Layer 5 of a small transformer language model trained on English Wikipedia (13 layers, counted from 0, width 96).
In attention head 1, each number of a token's query is one row of weights dot the token's vector x. The head spreads its attention over the tokens so far by the softmax of query dot key.

Query weights of the head. A number n stands for (n - 500) times 0.0011.
q0: 482,494,595,428,500,316,519,443,711,663,420,390,487,351,270,568,509,506,590,484,623,518,538,535,484,565,323,476,479,544,688,420,599,592,478,460,510,435,412,583,452,554,532,378,465,326,427,381,516,553,478,635,405,569,764,398,393,617,721,451,697,380,359,541,427,637,599,468,367,419,459,515,586,479,358,523,558,471,451,478,477,518,255,762,352,365,566,506,527,629,461,553,434,612,677,470
q1: 347,543,555,526,629,508,397,618,344,560,295,569,470,355,426,517,302,421,539,483,741,504,642,533,763,677,410,540,253,555,656,333,508,320,521,629,423,478,334,562,87,585,475,423,667,360,359,463,483,508,445,985,403,550,496,452,466,574,513,377,765,456,656,445,480,390,462,517,411,417,612,648,547,949,463,322,598,526,541,673,513,459,412,522,605,301,450,322,393,376,400,696,458,477,602,593
q2: 445,429,684,589,531,461,400,646,422,438,500,458,565,510,432,451,371,622,684,659,635,565,428,683,564,565,462,536,392,568,712,434,481,361,594,606,410,405,400,617,278,584,510,466,620,348,652,381,534,373,590,727,560,484,458,486,522,516,559,441,639,368,618,565,344,394,497,446,564,450,613,568,580,762,445,421,664,362,531,628,552,469,493,467,569,350,553,439,463,319,480,651,411,468,571,557
q3: 610,602,305,467,368,582,438,611,347,431,579,553,619,718,690,603,511,636,466,496,490,547,388,533,350,438,714,711,518,369,457,566,556,530,636,564,579,534,702,488,686,571,571,586,479,667,389,460,478,638,575,273,630,419,243,646,618,355,435,666,252,528,524,531,572,515,616,541,552,713,522,319,308,414,659,650,383,519,522,314,274,583,566,369,556,763,319,582,551,481,315,458,550,479,423,386
q4: 612,512,365,490,264,370,634,568,678,401,604,655,480,619,567,387,546,493,276,437,328,445,510,519,355,396,496,507,618,479,460,627,614,670,440,267,443,664,683,496,751,564,390,507,469,619,660,608,470,493,677,269,587,537,352,566,594,406,317,504,223,593,403,588,598,531,481,591,485,672,392,278,496,177,577,586,404,449,408,437,414,412,635,488,391,730,376,678,713,481,351,525,544,373,398,516
q5: 464,545,692,535,509,420,506,354,451,565,339,376,413,464,372,471,518,497,471,396,529,639,628,466,566,500,323,341,350,514,464,386,422,298,352,590,654,439,442,608,391,523,491,317,428,354,509,469,524,390,408,732,509,531,683,465,407,631,385,438,676,503,398,454,596,491,575,403,422,417,558,746,628,627,458,403,680,494,425,613,590,482,490,693,547,395,577,377,493,589,513,404,548,561,458,569
q6: 467,429,524,517,484,506,713,458,515,397,490,326,497,625,546,464,491,494,414,519,529,521,666,356,649,457,290,337,203,517,527,401,456,393,460,645,490,406,407,579,308,493,525,415,520,337,593,559,515,432,465,737,648,543,565,393,500,613,587,353,752,637,437,544,542,462,367,459,481,460,500,555,609,555,509,325,538,461,254,367,642,527,556,584,556,360,537,517,447,503,611,500,551,404,376,550
q7: 449,438,667,557,624,402,478,576,366,500,330,453,441,400,511,539,331,407,686,530,725,522,417,432,680,704,461,345,388,419,536,365,619,363,613,569,569,504,350,464,313,359,477,390,514,321,529,425,496,470,404,865,710,809,618,394,348,531,484,441,792,547,540,422,474,592,626,443,519,304,729,671,529,645,444,366,523,457,456,706,570,555,361,709,659,351,674,353,613,457,618,418,455,546,510,556
q8: 446,611,601,398,655,527,583,442,559,443,537,266,388,559,468,422,311,440,422,453,533,535,650,320,553,449,224,390,283,738,551,189,451,424,373,634,504,492,325,572,266,607,508,295,707,394,573,437,666,359,537,792,504,595,703,451,576,760,743,350,570,538,449,444,446,427,448,326,407,214,611,578,673,582,328,450,676,666,368,512,727,477,626,525,672,318,640,452,470,594,641,433,475,414,413,606
q9: 598,429,473,446,653,333,391,489,531,656,331,509,431,430,537,473,426,268,649,425,546,602,380,459,562,571,503,528,412,349,370,430,465,538,445,421,529,635,330,408,386,389,433,441,661,506,321,543,489,329,332,667,415,540,593,505,494,503,449,403,577,403,438,530,430,574,497,347,538,402,543,608,424,557,421,518,518,458,542,806,395,562,479,527,430,476,523,428,574,464,443,505,455,630,382,426
q10: 395,420,492,604,517,641,440,571,358,506,468,524,590,461,474,530,675,687,447,546,527,506,645,419,658,576,446,492,560,589,641,667,614,552,572,584,424,366,543,497,552,506,381,455,276,398,633,497,531,707,421,466,352,388,485,363,497,408,497,557,524,789,608,352,492,582,439,535,416,597,420,523,546,457,483,446,400,488,536,312,360,556,497,533,445,521,549,551,528,524,458,665,589,389,503,527
q11: 467,434,613,443,440,583,699,379,555,349,596,500,406,541,436,353,504,601,377,526,600,496,729,294,674,466,303,161,254,544,642,351,604,215,496,559,640,220,543,564,309,601,643,379,556,255,604,364,576,348,601,797,574,603,634,319,384,589,797,352,705,689,477,400,596,522,448,474,340,444,594,538,735,540,542,330,496,554,320,211,820,571,527,522,616,253,594,488,454,579,598,476,492,488,422,769
q12: 545,669,209,400,341,327,403,561,556,625,295,590,724,701,414,670,529,185,379,296,323,405,155,649,250,596,847,667,578,529,462,771,302,743,515,397,495,724,566,195,838,434,438,590,333,601,540,628,480,434,526,214,391,362,415,654,345,287,75,559,278,392,621,711,315,819,635,495,484,567,459,273,369,351,430,548,295,655,705,597,154,570,338,248,485,763,366,448,588,416,575,577,533,611,561,718
q13: 680,393,572,587,506,679,623,633,305,540,353,375,503,509,391,421,462,567,459,609,534,517,554,458,580,328,368,314,554,624,699,420,669,330,652,685,578,389,463,485,543,584,514,434,516,592,475,475,603,522,428,514,403,559,500,423,568,638,631,524,565,524,506,597,484,577,551,311,540,424,623,464,583,476,619,482,523,550,313,483,529,525,565,388,562,451,525,626,485,512,438,548,462,497,528,476
q14: 506,379,513,583,614,532,290,552,437,493,263,559,724,582,473,430,647,605,407,657,415,523,540,460,572,387,601,272,490,547,514,582,565,585,571,629,390,308,644,479,510,417,551,513,350,400,611,507,270,649,576,444,588,409,462,337,213,339,382,387,457,712,457,371,569,657,500,514,391,799,453,384,519,421,451,317,369,535,470,557,416,516,440,675,328,392,436,450,644,497,560,576,491,481,491,475
q15: 323,563,618,614,517,549,634,540,714,646,660,637,327,579,698,289,587,449,340,517,418,397,484,622,534,450,675,487,539,443,536,665,462,353,622,608,355,542,429,557,459,533,435,665,380,299,598,490,393,540,614,755,538,436,553,527,394,331,528,390,672,458,525,367,345,379,362,741,298,527,513,507,465,332,563,411,392,351,596,466,482,371,425,390,585,453,497,362,344,458,334,372,518,535,491,522
q16: 360,382,526,463,593,417,551,412,585,706,652,554,374,229,541,432,460,392,454,383,552,581,538,649,514,650,490,487,431,578,441,555,271,469,434,349,489,428,466,449,363,500,395,490,542,517,399,555,531,391,288,588,563,524,410,564,646,554,299,504,656,560,522,506,571,602,468,528,346,237,476,531,349,617,463,442,482,504,686,689,209,331,226,543,726,624,441,282,526,610,750,451,500,588,396,614
q17: 469,593,486,423,623,542,507,312,407,444,197,567,425,393,600,718,500,565,563,554,466,461,440,442,526,268,419,341,721,520,751,588,713,515,525,714,526,331,568,481,376,697,445,359,510,568,409,464,414,425,622,532,387,468,477,443,467,384,485,511,443,469,438,571,254,445,581,254,540,720,630,450,435,456,355,247,489,609,666,453,384,801,584,628,504,374,428,587,438,377,647,432,655,323,605,412
q18: 568,476,411,490,429,598,286,343,252,660,460,204,586,471,527,443,500,378,403,255,478,508,615,303,420,713,228,489,301,416,571,657,345,741,763,389,488,471,363,525,516,290,445,592,329,535,614,738,578,585,331,485,369,214,569,528,575,541,455,455,410,669,475,650,447,624,365,440,329,617,539,535,418,698,377,586,484,316,450,461,211,339,442,504,492,651,590,358,664,415,361,603,561,581,561,496
q19: 602,631,503,503,500,609,396,596,375,500,426,579,458,769,496,436,586,747,463,579,270,521,577,387,614,292,524,323,608,527,729,776,585,595,605,791,607,281,598,435,540,325,562,496,497,651,479,507,299,511,541,564,540,362,564,398,427,428,534,466,390,462,477,497,500,341,633,507,647,834,464,418,538,378,397,386,507,462,457,482,666,649,711,587,248,513,496,517,372,321,496,572,675,405,549,573
q20: 621,434,561,429,371,516,500,515,465,443,734,430,359,463,474,537,417,412,570,375,521,475,473,193,608,586,406,491,515,636,476,520,490,510,629,559,595,480,625,387,357,766,542,343,515,608,316,593,474,446,441,557,334,532,594,486,746,828,727,635,536,417,465,584,378,493,542,343,526,387,535,582,466,551,430,513,761,557,513,417,406,371,578,251,594,503,619,572,479,503,503,473,526,509,456,620
q21: 522,596,384,516,634,539,224,300,515,516,333,70,492,480,651,346,443,472,401,541,562,460,493,537,277,687,242,614,393,413,440,476,455,650,519,551,549,740,533,508,556,369,507,576,500,478,486,496,680,493,587,427,282,582,550,572,612,508,400,410,449,617,281,615,576,761,244,455,301,385,726,595,370,664,380,558,630,527,482,563,346,456,559,527,541,449,530,410,488,259,314,497,334,545,564,460
q22: 510,423,449,596,643,677,389,661,386,432,333,416,620,374,571,588,669,587,630,706,440,460,506,452,448,399,526,425,604,653,649,414,559,713,490,460,316,443,564,681,555,434,603,493,332,493,536,368,365,856,591,430,497,568,418,377,387,358,500,550,396,673,529,350,315,608,372,476,455,694,564,353,494,465,393,500,469,532,467,551,295,397,583,500,562,597,497,440,679,370,486,641,460,362,599,319
q23: 473,603,447,560,559,512,401,545,386,404,427,307,791,599,463,594,598,500,644,614,561,540,477,500,434,521,488,429,470,587,586,431,598,735,466,483,275,477,618,612,629,457,459,597,419,531,669,373,580,859,513,354,447,503,458,437,431,494,477,542,337,747,537,422,437,614,446,481,418,655,590,390,479,474,610,468,417,494,442,438,452,421,631,516,484,497,494,595,537,401,490,614,542,372,508,216
q24: 584,548,348,473,604,370,507,674,331,385,479,358,765,624,364,625,458,376,569,583,431,687,488,487,459,550,365,468,494,563,561,575,575,744,490,402,435,353,721,575,653,270,351,392,450,699,520,523,453,662,414,428,408,453,371,550,493,615,413,602,336,735,622,462,565,657,548,336,541,312,550,609,544,566,520,588,386,496,320,490,437,490,443,528,507,614,577,653,464,528,496,566,558,374,348,332
q25: 888,434,504,610,614,518,553,707,530,554,543,739,528,676,432,543,709,504,601,609,412,552,448,553,689,325,507,402,569,436,314,524,496,424,549,465,705,441,489,620,408,236,412,596,461,436,489,526,421,560,481,478,638,428,303,480,359,547,402,548,399,580,650,341,581,481,846,635,730,477,579,560,564,489,738,520,407,330,426,624,854,604,328,472,431,594,466,388,804,656,575,589,369,464,490,577
q26: 467,142,677,403,384,560,540,577,540,507,644,561,578,242,475,399,554,527,661,491,608,396,437,459,529,552,488,350,509,532,617,517,471,475,403,486,490,438,575,321,414,634,585,451,622,435,591,406,559,212,542,521,696,466,539,492,588,627,669,589,486,365,537,588,527,449,576,433,525,419,413,303,479,515,540,480,767,510,570,370,367,607,579,647,607,440,494,564,477,558,660,603,571,441,457,663
q27: 457,539,384,695,658,406,484,655,375,590,406,487,490,343,719,448,578,488,558,494,462,577,381,671,631,544,663,711,521,488,564,410,516,500,475,443,375,415,387,704,577,493,379,555,579,444,448,453,453,609,600,626,548,465,415,458,601,235,363,662,506,485,402,314,466,481,516,570,663,440,500,531,530,494,574,391,371,530,605,600,415,722,460,497,601,561,497,351,588,370,375,684,503,349,635,446
q28: 409,511,479,375,169,360,784,381,532,484,604,654,545,350,507,443,420,328,380,435,510,543,547,442,511,783,432,507,389,412,302,385,245,485,318,434,563,776,540,427,684,660,456,387,639,543,521,591,673,353,381,521,430,605,504,638,558,470,489,637,487,531,562,595,588,574,375,393,452,202,518,500,514,486,571,561,586,568,358,414,523,429,454,234,818,483,351,621,379,515,546,524,470,548,493,686
q29: 451,706,478,590,339,474,768,618,554,509,656,520,663,554,391,581,407,433,435,418,723,316,399,610,500,608,412,668,537,540,332,380,369,508,429,654,492,598,207,587,357,471,468,286,474,589,344,703,589,570,564,642,345,567,577,590,689,761,679,525,504,646,664,540,462,592,413,265,305,367,570,458,485,390,612,365,367,336,393,481,541,224,649,357,563,396,476,755,278,629,467,305,471,614,354,371
q30: 582,536,437,584,655,494,272,399,397,667,393,353,500,450,657,405,602,527,428,381,450,531,570,586,416,540,482,485,464,550,429,553,567,793,639,391,468,454,591,503,593,382,347,691,415,628,466,516,538,684,500,454,567,475,431,455,618,313,346,387,398,821,334,447,607,551,429,590,353,730,594,565,533,464,438,523,361,411,466,647,431,519,483,573,446,575,557,409,595,376,384,571,477,512,546,376
q31: 418,490,448,463,604,491,609,320,593,679,380,416,365,352,494,638,438,475,250,236,567,617,596,591,639,465,396,540,540,482,472,503,658,726,494,438,483,594,545,503,533,524,163,582,485,413,396,487,500,503,603,544,592,584,422,529,693,358,245,609,398,531,458,442,651,467,428,678,487,406,681,395,451,524,379,510,377,405,573,661,510,354,397,446,578,670,461,512,618,527,391,592,482,427,450,610

Each question shows a short text with each token's key, already scaled and adjusted for position as the last token sees it. A number n stands for (n - 500) times 0.0036.

Then comes the last token's vector x. A number n stands for (n - 500) times 0.0078.

0 "x": 475,519,470,542,536,526,600,512,611,532,535,571,442,731,538,442,444,482,505,568,522,534,513,529,576,495,522,393,476,522,495,397
1 "ford": 464,550,464,529,574,548,638,429,678,492,600,624,393,813,546,429,388,553,505,561,546,511,613,617,629,460,486,450,481,556,516,470
2 " (": 547,534,485,490,489,508,602,448,570,437,596,560,419,797,523,528,443,480,523,595,523,471,558,537,514,524,448,465,474,491,513,441
3 "Ch": 577,513,529,431,481,583,641,495,601,527,592,597,422,818,558,458,473,516,555,559,451,500,520,520,494,580,526,500,453,446,496,478
4 "ines": 552,550,501,468,517,519,562,471,597,465,606,566,415,780,496,442,415,444,428,503,509,478,583,591,532,460,542,549,515,569,447,523
5 "e": 490,475,517,500,471,559,600,501,618,488,603,607,358,778,536,450,370,465,478,580,522,460,546,587,593,504,525,465,466,558,479,475
6 " Ac": 434,499,558,525,432,493,570,540,565,481,580,570,425,777,493,463,455,438,516,512,468,425,535,511,546,499,493,483,536,485,488,475
x: 390,587,701,749,554,533,712,507,579,389,409,472,574,544,475,462,582,620,434,487,610,394,581,591,548,661,378,551,469,677,566,304,476,413,633,461,446,583,437,733,532,573,502,430,559,547,638,490,387,610,625,552,512,484,546,370,583,562,513,358,549,705,438,464,546,555,458,365,473,438,578,515,694,520,562,565,598,384,582,570,627,516,441,520,295,410,405,437,474,443,400,505,372,425,494,456
Which token does the last token look at most, and with what share of its attention? 5 "e", with about 30%

0 "H": 426,433,449,462,520,555,585,503,600,446,603,550,430,698,509,501,484,469,530,508,461,538,495,510,532,476,517,474,474,544,528,488
1 "-": 536,402,484,418,445,505,528,461,545,459,535,512,448,744,441,516,496,491,551,539,527,533,448,458,460,436,540,438,576,476,510,515
2 "z": 553,427,496,408,503,556,592,512,583,524,593,585,436,781,498,447,462,485,490,542,542,476,518,508,560,507,547,439,586,530,447,484
3 "h": 513,498,478,464,518,564,632,512,606,534,562,581,396,773,518,369,404,511,523,549,543,550,554,538,560,544,555,433,505,519,507,449
4 "air": 562,471,490,435,495,542,622,508,631,559,546,585,415,766,486,385,402,504,512,524,511,524,495,522,508,451,565,447,524,433,493,461
5 ",": 502,529,524,407,506,576,640,477,622,443,650,598,392,846,521,553,469,488,562,548,546,510,567,519,527,436,470,508,470,432,531,495
6 " /": 459,522,557,469,476,568,604,505,608,479,617,631,436,709,542,530,453,514,511,566,459,451,563,584,607,632,413,584,454,537,598,545
x: 508,495,462,317,711,562,548,655,518,648,626,526,493,752,499,560,547,373,506,477,573,488,617,512,663,480,523,504,577,426,611,656,515,346,571,523,561,462,549,609,445,501,484,440,554,527,375,399,535,622,606,557,501,342,456,344,460,502,576,625,518,747,648,414,554,440,462,514,488,461,477,502,620,438,366,615,605,485,582,556,550,610,456,526,446,354,421,617,787,417,559,562,497,389,625,431
To which token does the last token give the most attention? 6 " /"

0 " of": 461,609,386,485,575,552,618,436,566,405,640,608,425,895,559,535,400,474,449,549,537,478,562,478,455,551,532,546,473,447,483,469
1 " p": 519,448,483,461,442,533,524,517,523,555,467,534,502,676,482,474,539,516,530,526,513,469,412,447,484,514,530,412,557,416,460,513
2 "hen": 568,444,532,419,489,514,549,553,545,551,525,548,445,717,490,467,420,556,454,605,573,409,496,470,537,565,563,484,525,459,437,424
3 "y": 507,526,542,501,479,513,584,512,614,519,547,597,395,811,517,405,380,495,480,579,554,442,578,553,564,516,563,452,493,498,480,467
4 "ll": 522,493,486,464,473,538,620,552,649,570,516,604,423,746,496,434,407,525,491,549,528,535,491,524,563,486,503,459,485,474,509,495
5 "ith": 524,508,489,490,443,551,617,540,640,569,497,581,398,813,489,404,383,551,437,604,519,533,561,530,570,468,495,447,441,457,471,481
6 "ium": 458,534,487,430,482,578,623,507,654,515,575,628,410,767,535,455,392,498,510,570,496,483,548,554,573,504,438,473,501,514,541,528
x: 400,621,573,333,449,605,587,394,527,491,527,414,565,512,540,414,657,557,435,507,565,494,652,463,576,446,501,435,408,535,574,576,618,448,547,687,490,532,571,709,571,438,572,503,387,515,569,499,394,660,508,412,432,381,431,428,475,577,515,515,342,822,436,449,647,483,436,552,498,655,483,410,571,427,402,574,496,467,480,542,526,441,507,487,274,378,530,648,537,523,491,535,594,473,493,512
To which token does the last token give the most attention? 0 " of"

0 " the": 460,591,382,530,612,574,647,455,571,447,629,554,419,886,553,503,482,466,478,544,522,412,539,508,534,588,497,488,484,496,515,542
1 " S": 482,395,451,426,486,567,562,513,528,505,556,535,485,757,481,489,489,470,457,483,491,454,510,517,552,552,546,526,550,532,438,484
2 "ummer": 468,464,477,475,517,571,617,463,588,483,613,558,385,854,471,444,418,463,528,566,554,526,497,541,592,542,527,446,439,488,507,468
3 " O": 599,481,529,406,485,589,575,483,595,447,617,565,452,784,516,459,439,536,538,497,495,485,519,520,491,486,522,432,542,532,464,465
4 "ly": 611,494,512,433,523,568,602,491,539,507,657,518,414,736,527,434,468,466,569,487,569,472,522,547,547,504,558,509,499,505,458,435
5 "mp": 515,548,529,491,518,591,625,491,598,542,560,564,431,788,514,386,430,559,497,591,556,492,510,512,534,459,586,345,504,436,426,400
6 "ic": 459,549,558,472,518,617,615,570,613,523,582,575,424,761,529,417,459,443,446,536,544,454,525,526,578,515,609,411,589,477,429,495
x: 503,239,568,459,457,520,595,493,473,481,484,553,464,467,499,441,470,811,439,417,515,439,330,476,388,458,477,404,508,340,501,562,403,428,509,575,573,425,382,655,586,502,526,560,473,499,570,629,458,567,428,497,378,474,582,392,527,485,486,481,646,815,467,422,732,467,445,497,518,399,441,657,645,471,639,489,299,494,368,417,499,606,409,312,302,450,444,597,514,561,333,574,577,479,538,529
Which token does the last token look at most, and with what share of its attention? 0 " the", with about 60%

0 "ates": 471,531,505,494,566,528,603,448,627,415,634,610,399,827,561,429,320,533,404,610,527,466,598,593,541,478,540,454,438,540,441,447
1 " in": 421,465,418,460,544,590,607,455,555,362,639,610,434,941,583,597,361,505,502,607,520,467,523,510,463,480,502,515,435,491,475,408
2 " this": 449,526,441,481,579,564,651,434,585,465,609,603,406,813,523,408,429,454,530,590,548,365,535,542,563,578,501,422,502,460,519,500
3 " pro": 565,495,468,472,532,525,570,461,552,474,591,539,441,841,513,486,474,451,557,574,534,432,511,480,538,544,462,437,536,465,503,485
4 "cess": 589,497,536,441,496,562,622,519,612,536,588,608,447,848,544,418,374,490,443,580,505,415,554,559,554,533,495,491,488,452,498,454
5 ".\n\n": 513,499,566,475,466,549,615,485,572,389,643,539,414,777,596,492,554,561,409,536,492,407,591,550,507,479,531,525,410,538,473,468
6 "|": 535,474,490,449,510,638,667,462,661,322,680,741,311,827,707,493,355,503,512,639,413,486,600,668,590,554,469,424,401,517,607,551
x: 469,474,470,246,454,389,629,638,423,439,506,465,472,503,355,526,566,508,373,385,512,483,573,557,604,550,456,559,491,466,503,452,740,410,506,514,469,393,573,578,485,633,188,277,595,375,468,560,468,739,388,529,506,440,379,377,496,524,426,489,453,679,642,418,636,412,523,559,600,446,407,524,663,504,568,484,525,547,550,457,503,341,556,501,404,555,428,703,502,465,374,588,573,472,554,524
Which token does the last token look at most, and with what share of its attention? 6 "|", with about 70%

0 "d": 461,536,408,522,548,533,592,475,624,553,535,588,453,807,532,440,453,527,489,551,518,536,519,510,546,515,524,422,495,434,463,436
1 "ra": 415,500,419,528,557,540,593,480,625,497,594,617,444,847,553,441,420,506,507,570,556,496,581,549,583,531,575,400,515,499,463,439
2 "z": 497,434,442,425,554,574,631,516,621,516,600,596,421,796,523,414,446,520,478,556,543,510,558,553,582,490,560,432,531,498,464,457
3 "one": 469,421,419,481,566,571,638,488,663,523,575,620,402,755,507,415,393,537,556,602,566,559,526,553,586,463,521,397,456,465,519,484
4 " used": 569,512,539,436,481,566,602,529,598,493,587,598,423,809,560,515,456,470,450,639,517,382,516,487,530,593,486,456,457,471,461,485
5 " in": 543,562,550,442,465,590,617,516,575,377,623,631,419,922,597,615,357,509,507,640,513,466,510,496,458,500,491,498,422,471,490,416
6 " the": 497,561,574,449,488,622,656,539,598,464,628,599,380,847,591,527,471,483,502,592,508,405,558,519,546,581,481,476,476,513,549,525
x: 489,439,524,340,603,530,434,385,626,479,585,439,485,497,501,417,482,505,481,501,628,544,570,543,537,483,528,477,410,570,518,530,564,525,471,539,479,497,433,576,617,543,497,480,636,472,624,458,575,623,428,526,387,548,486,460,533,426,524,566,297,749,506,250,719,592,500,422,471,405,373,651,669,537,485,505,633,526,605,521,547,485,509,342,491,473,473,817,524,444,461,531,436,538,520,483
Which two tokens does the last token look at most, in order? 3 "one", 2 "z"

0 "l": 456,552,426,571,522,573,604,516,608,538,548,545,488,779,496,442,462,529,561,552,557,517,514,489,572,536,546,443,492,460,482,487
1 "s": 453,481,452,527,543,525,608,511,623,509,590,586,408,749,551,437,384,545,429,570,526,491,583,565,587,479,527,456,456,496,456,522
2 "ily": 432,409,435,463,554,554,588,493,608,491,612,584,433,764,526,452,410,544,488,560,573,519,557,558,543,486,491,453,434,504,476,477
3 "l": 521,433,410,449,496,582,616,544,621,528,573,571,464,822,498,421,445,538,539,567,559,516,520,501,584,561,522,435,472,473,500,485
4 " ": 449,571,558,500,525,507,545,452,569,476,533,567,479,717,501,538,451,427,479,518,500,472,531,526,554,514,444,461,563,555,508,471
5 "ether": 516,565,515,464,491,561,581,494,555,528,585,556,470,772,482,426,444,497,562,592,561,491,459,476,532,529,499,428,506,469,479,472
6 "s": 457,539,517,454,493,554,581,562,601,527,568,585,393,760,563,446,395,562,383,594,482,456,572,542,570,518,525,482,434,502,448,544
x: 443,501,458,416,456,515,512,392,491,367,601,438,374,520,600,478,562,593,488,582,452,377,661,576,654,556,438,481,327,362,482,638,532,632,569,619,579,434,556,642,499,488,518,464,299,380,515,533,629,641,433,440,502,588,455,373,541,468,541,582,514,797,499,406,444,399,505,517,527,560,566,560,671,618,423,513,509,495,481,430,529,473,517,527,552,505,645,562,627,487,543,612,574,434,421,512
To which token does the last token give the most attention? 2 "ily"

0 "\n\n": 476,529,431,464,577,519,621,415,541,353,693,550,394,859,588,492,527,592,403,568,469,368,611,571,513,540,517,488,415,572,493,508
1 "L": 476,415,426,457,533,580,629,497,577,466,631,574,455,807,542,514,507,454,539,491,471,475,566,508,504,587,491,543,463,502,514,469
2 "act": 496,407,461,421,510,560,640,504,618,512,557,581,412,800,538,425,420,464,499,571,529,503,513,502,507,542,542,429,469,445,478,432
3 "one": 459,392,402,508,580,606,691,490,682,459,639,662,371,793,565,421,339,527,528,656,526,504,535,580,597,474,509,395,439,463,510,462
4 " d": 501,522,497,432,468,556,574,510,570,528,529,584,456,764,550,426,539,500,515,553,466,493,489,470,554,576,490,399,497,412,473,518
5 "i": 477,570,549,428,473,591,609,520,603,489,618,624,399,839,567,487,453,486,466,614,485,405,625,557,529,563,543,491,550,491,474,431
6 "ol": 501,528,529,451,451,579,604,570,622,554,581,624,421,804,576,408,364,532,489,592,511,490,523,544,547,542,526,428,442,397,484,413
x: 459,494,557,438,504,590,423,545,577,413,624,634,675,585,463,492,528,532,386,520,500,411,596,398,532,591,460,436,457,555,459,547,547,606,606,565,619,515,491,667,562,530,433,439,533,431,405,548,520,655,408,539,566,565,330,467,498,345,613,451,839,770,472,353,652,529,408,557,355,531,443,487,595,357,644,622,521,518,426,571,458,503,518,381,600,361,457,623,501,537,398,512,538,391,547,580
Which two tokens does the last token look at most, in order? 0 "\n\n", 3 "one"

0 "S": 394,490,477,468,530,542,588,513,571,476,582,533,441,762,509,503,460,466,454,521,457,545,519,513,488,476,544,466,505,549,473,494
1 "he": 450,464,444,456,526,525,585,473,586,451,645,566,395,753,518,440,439,515,564,533,520,553,553,528,463,417,571,421,540,508,533,467
2 " contin": 460,413,439,438,453,575,610,556,572,503,545,530,433,808,496,424,498,474,470,550,520,433,527,511,537,477,494,455,455,462,488,436
3 "ued": 531,431,500,432,534,584,609,473,601,442,612,607,432,821,576,513,409,531,413,612,544,436,519,523,513,531,534,477,450,486,449,435
4 " her": 541,467,526,431,510,622,660,497,580,429,635,569,428,820,514,446,435,492,472,505,501,417,492,502,527,501,535,479,519,455,482,477
5 " work": 534,540,523,460,448,562,640,526,614,515,615,581,409,868,507,355,442,511,476,587,522,414,536,555,602,525,495,458,467,455,497,513
6 " for": 452,626,620,521,481,569,622,543,608,454,626,566,414,895,537,544,408,502,427,499,513,509,574,515,457,468,488,546,458,466,450,478
x: 441,395,632,409,529,516,525,360,528,502,528,539,408,423,564,367,404,661,530,543,590,449,491,580,511,591,416,548,513,570,527,529,390,496,563,580,474,459,599,749,549,545,565,447,513,451,558,297,875,480,454,596,514,447,346,413,529,560,328,507,496,751,490,365,415,612,366,327,574,505,433,441,579,304,531,455,439,558,495,446,471,645,531,485,624,526,528,616,462,613,375,437,639,398,504,360
Which two tokens does the last token look at most, in order? 1 "he", 6 " for"

0 " sy": 452,534,441,507,538,502,548,481,482,456,601,501,450,731,462,472,498,435,514,499,523,474,481,509,534,542,520,437,540,505,511,538
1 "n": 515,477,481,462,531,510,585,488,551,421,606,616,425,770,537,473,389,523,479,567,522,485,557,565,521,538,548,471,522,448,557,459
2 "t": 537,477,477,430,512,523,575,532,568,482,569,558,445,790,493,482,438,515,456,560,525,457,528,499,483,543,522,482,526,396,499,491
3 "hes": 495,465,471,476,575,543,611,542,617,460,585,649,417,761,597,484,343,579,407,648,563,415,604,582,539,479,549,443,425,468,476,448
4 "is": 494,496,480,484,524,549,606,539,626,488,629,610,402,779,570,460,379,527,412,595,511,434,570,604,615,504,463,488,464,508,486,483
5 " (": 438,450,514,502,485,488,603,497,571,450,574,547,420,755,503,531,456,482,509,591,531,479,528,527,489,510,450,459,476,481,530,449
6 "S": 390,461,525,541,455,503,535,543,542,523,532,561,448,694,520,542,476,451,462,515,450,492,521,506,505,532,513,520,510,548,470,485
x: 500,556,593,498,593,469,542,849,518,499,449,433,384,506,531,404,513,569,570,508,540,521,719,439,530,603,349,390,382,398,595,499,459,511,644,440,437,437,421,589,392,549,440,479,481,575,617,517,478,685,481,440,462,451,380,311,507,528,572,585,731,754,438,363,517,562,524,567,509,503,533,484,566,642,467,510,723,462,557,411,550,493,486,518,574,588,652,453,691,548,472,551,504,499,498,400
Which two tokens does the last token look at most, in order? 4 "is", 3 "hes"

0 " dis": 394,538,419,500,456,553,533,516,486,536,514,469,486,715,450,504,496,451,445,547,522,414,465,440,483,535,509,484,530,492,450,489
1 "e": 490,504,462,473,488,553,573,498,548,484,583,575,424,749,526,464,397,437,449,605,532,409,518,516,524,590,561,467,490,477,452,451
2 "ase": 500,497,490,502,557,515,592,468,610,479,579,623,408,799,543,466,350,480,424,625,514,396,536,540,579,592,480,499,439,484,504,452
3 " pro": 566,478,462,465,521,528,560,475,551,496,567,547,451,814,523,500,479,465,563,584,531,437,495,463,527,546,460,420,524,465,497,483
4 "gr": 511,528,460,459,512,527,582,530,516,525,544,531,456,728,476,416,498,418,440,512,515,484,523,484,567,577,512,485,575,421,517,484
5 "ess": 524,542,520,439,488,547,583,542,597,545,538,614,421,794,556,397,386,460,431,546,502,474,554,552,526,478,541,463,468,401,483,423
6 "ion": 502,526,503,459,525,588,609,538,612,510,595,625,378,801,551,437,393,515,431,599,527,447,579,576,588,583,507,480,389,492,514,471
x: 505,450,557,332,515,470,421,321,440,496,597,465,458,614,507,517,571,591,431,486,604,438,603,507,442,445,412,487,402,492,470,468,580,521,556,629,505,561,580,602,544,480,439,462,320,557,445,521,536,669,474,525,541,566,522,429,445,377,456,538,371,816,532,326,627,444,435,484,452,623,446,479,648,453,496,449,477,489,511,330,495,567,537,458,488,586,494,439,512,483,366,541,656,376,588,616
To which token does the last token give the most attention? 2 "ase"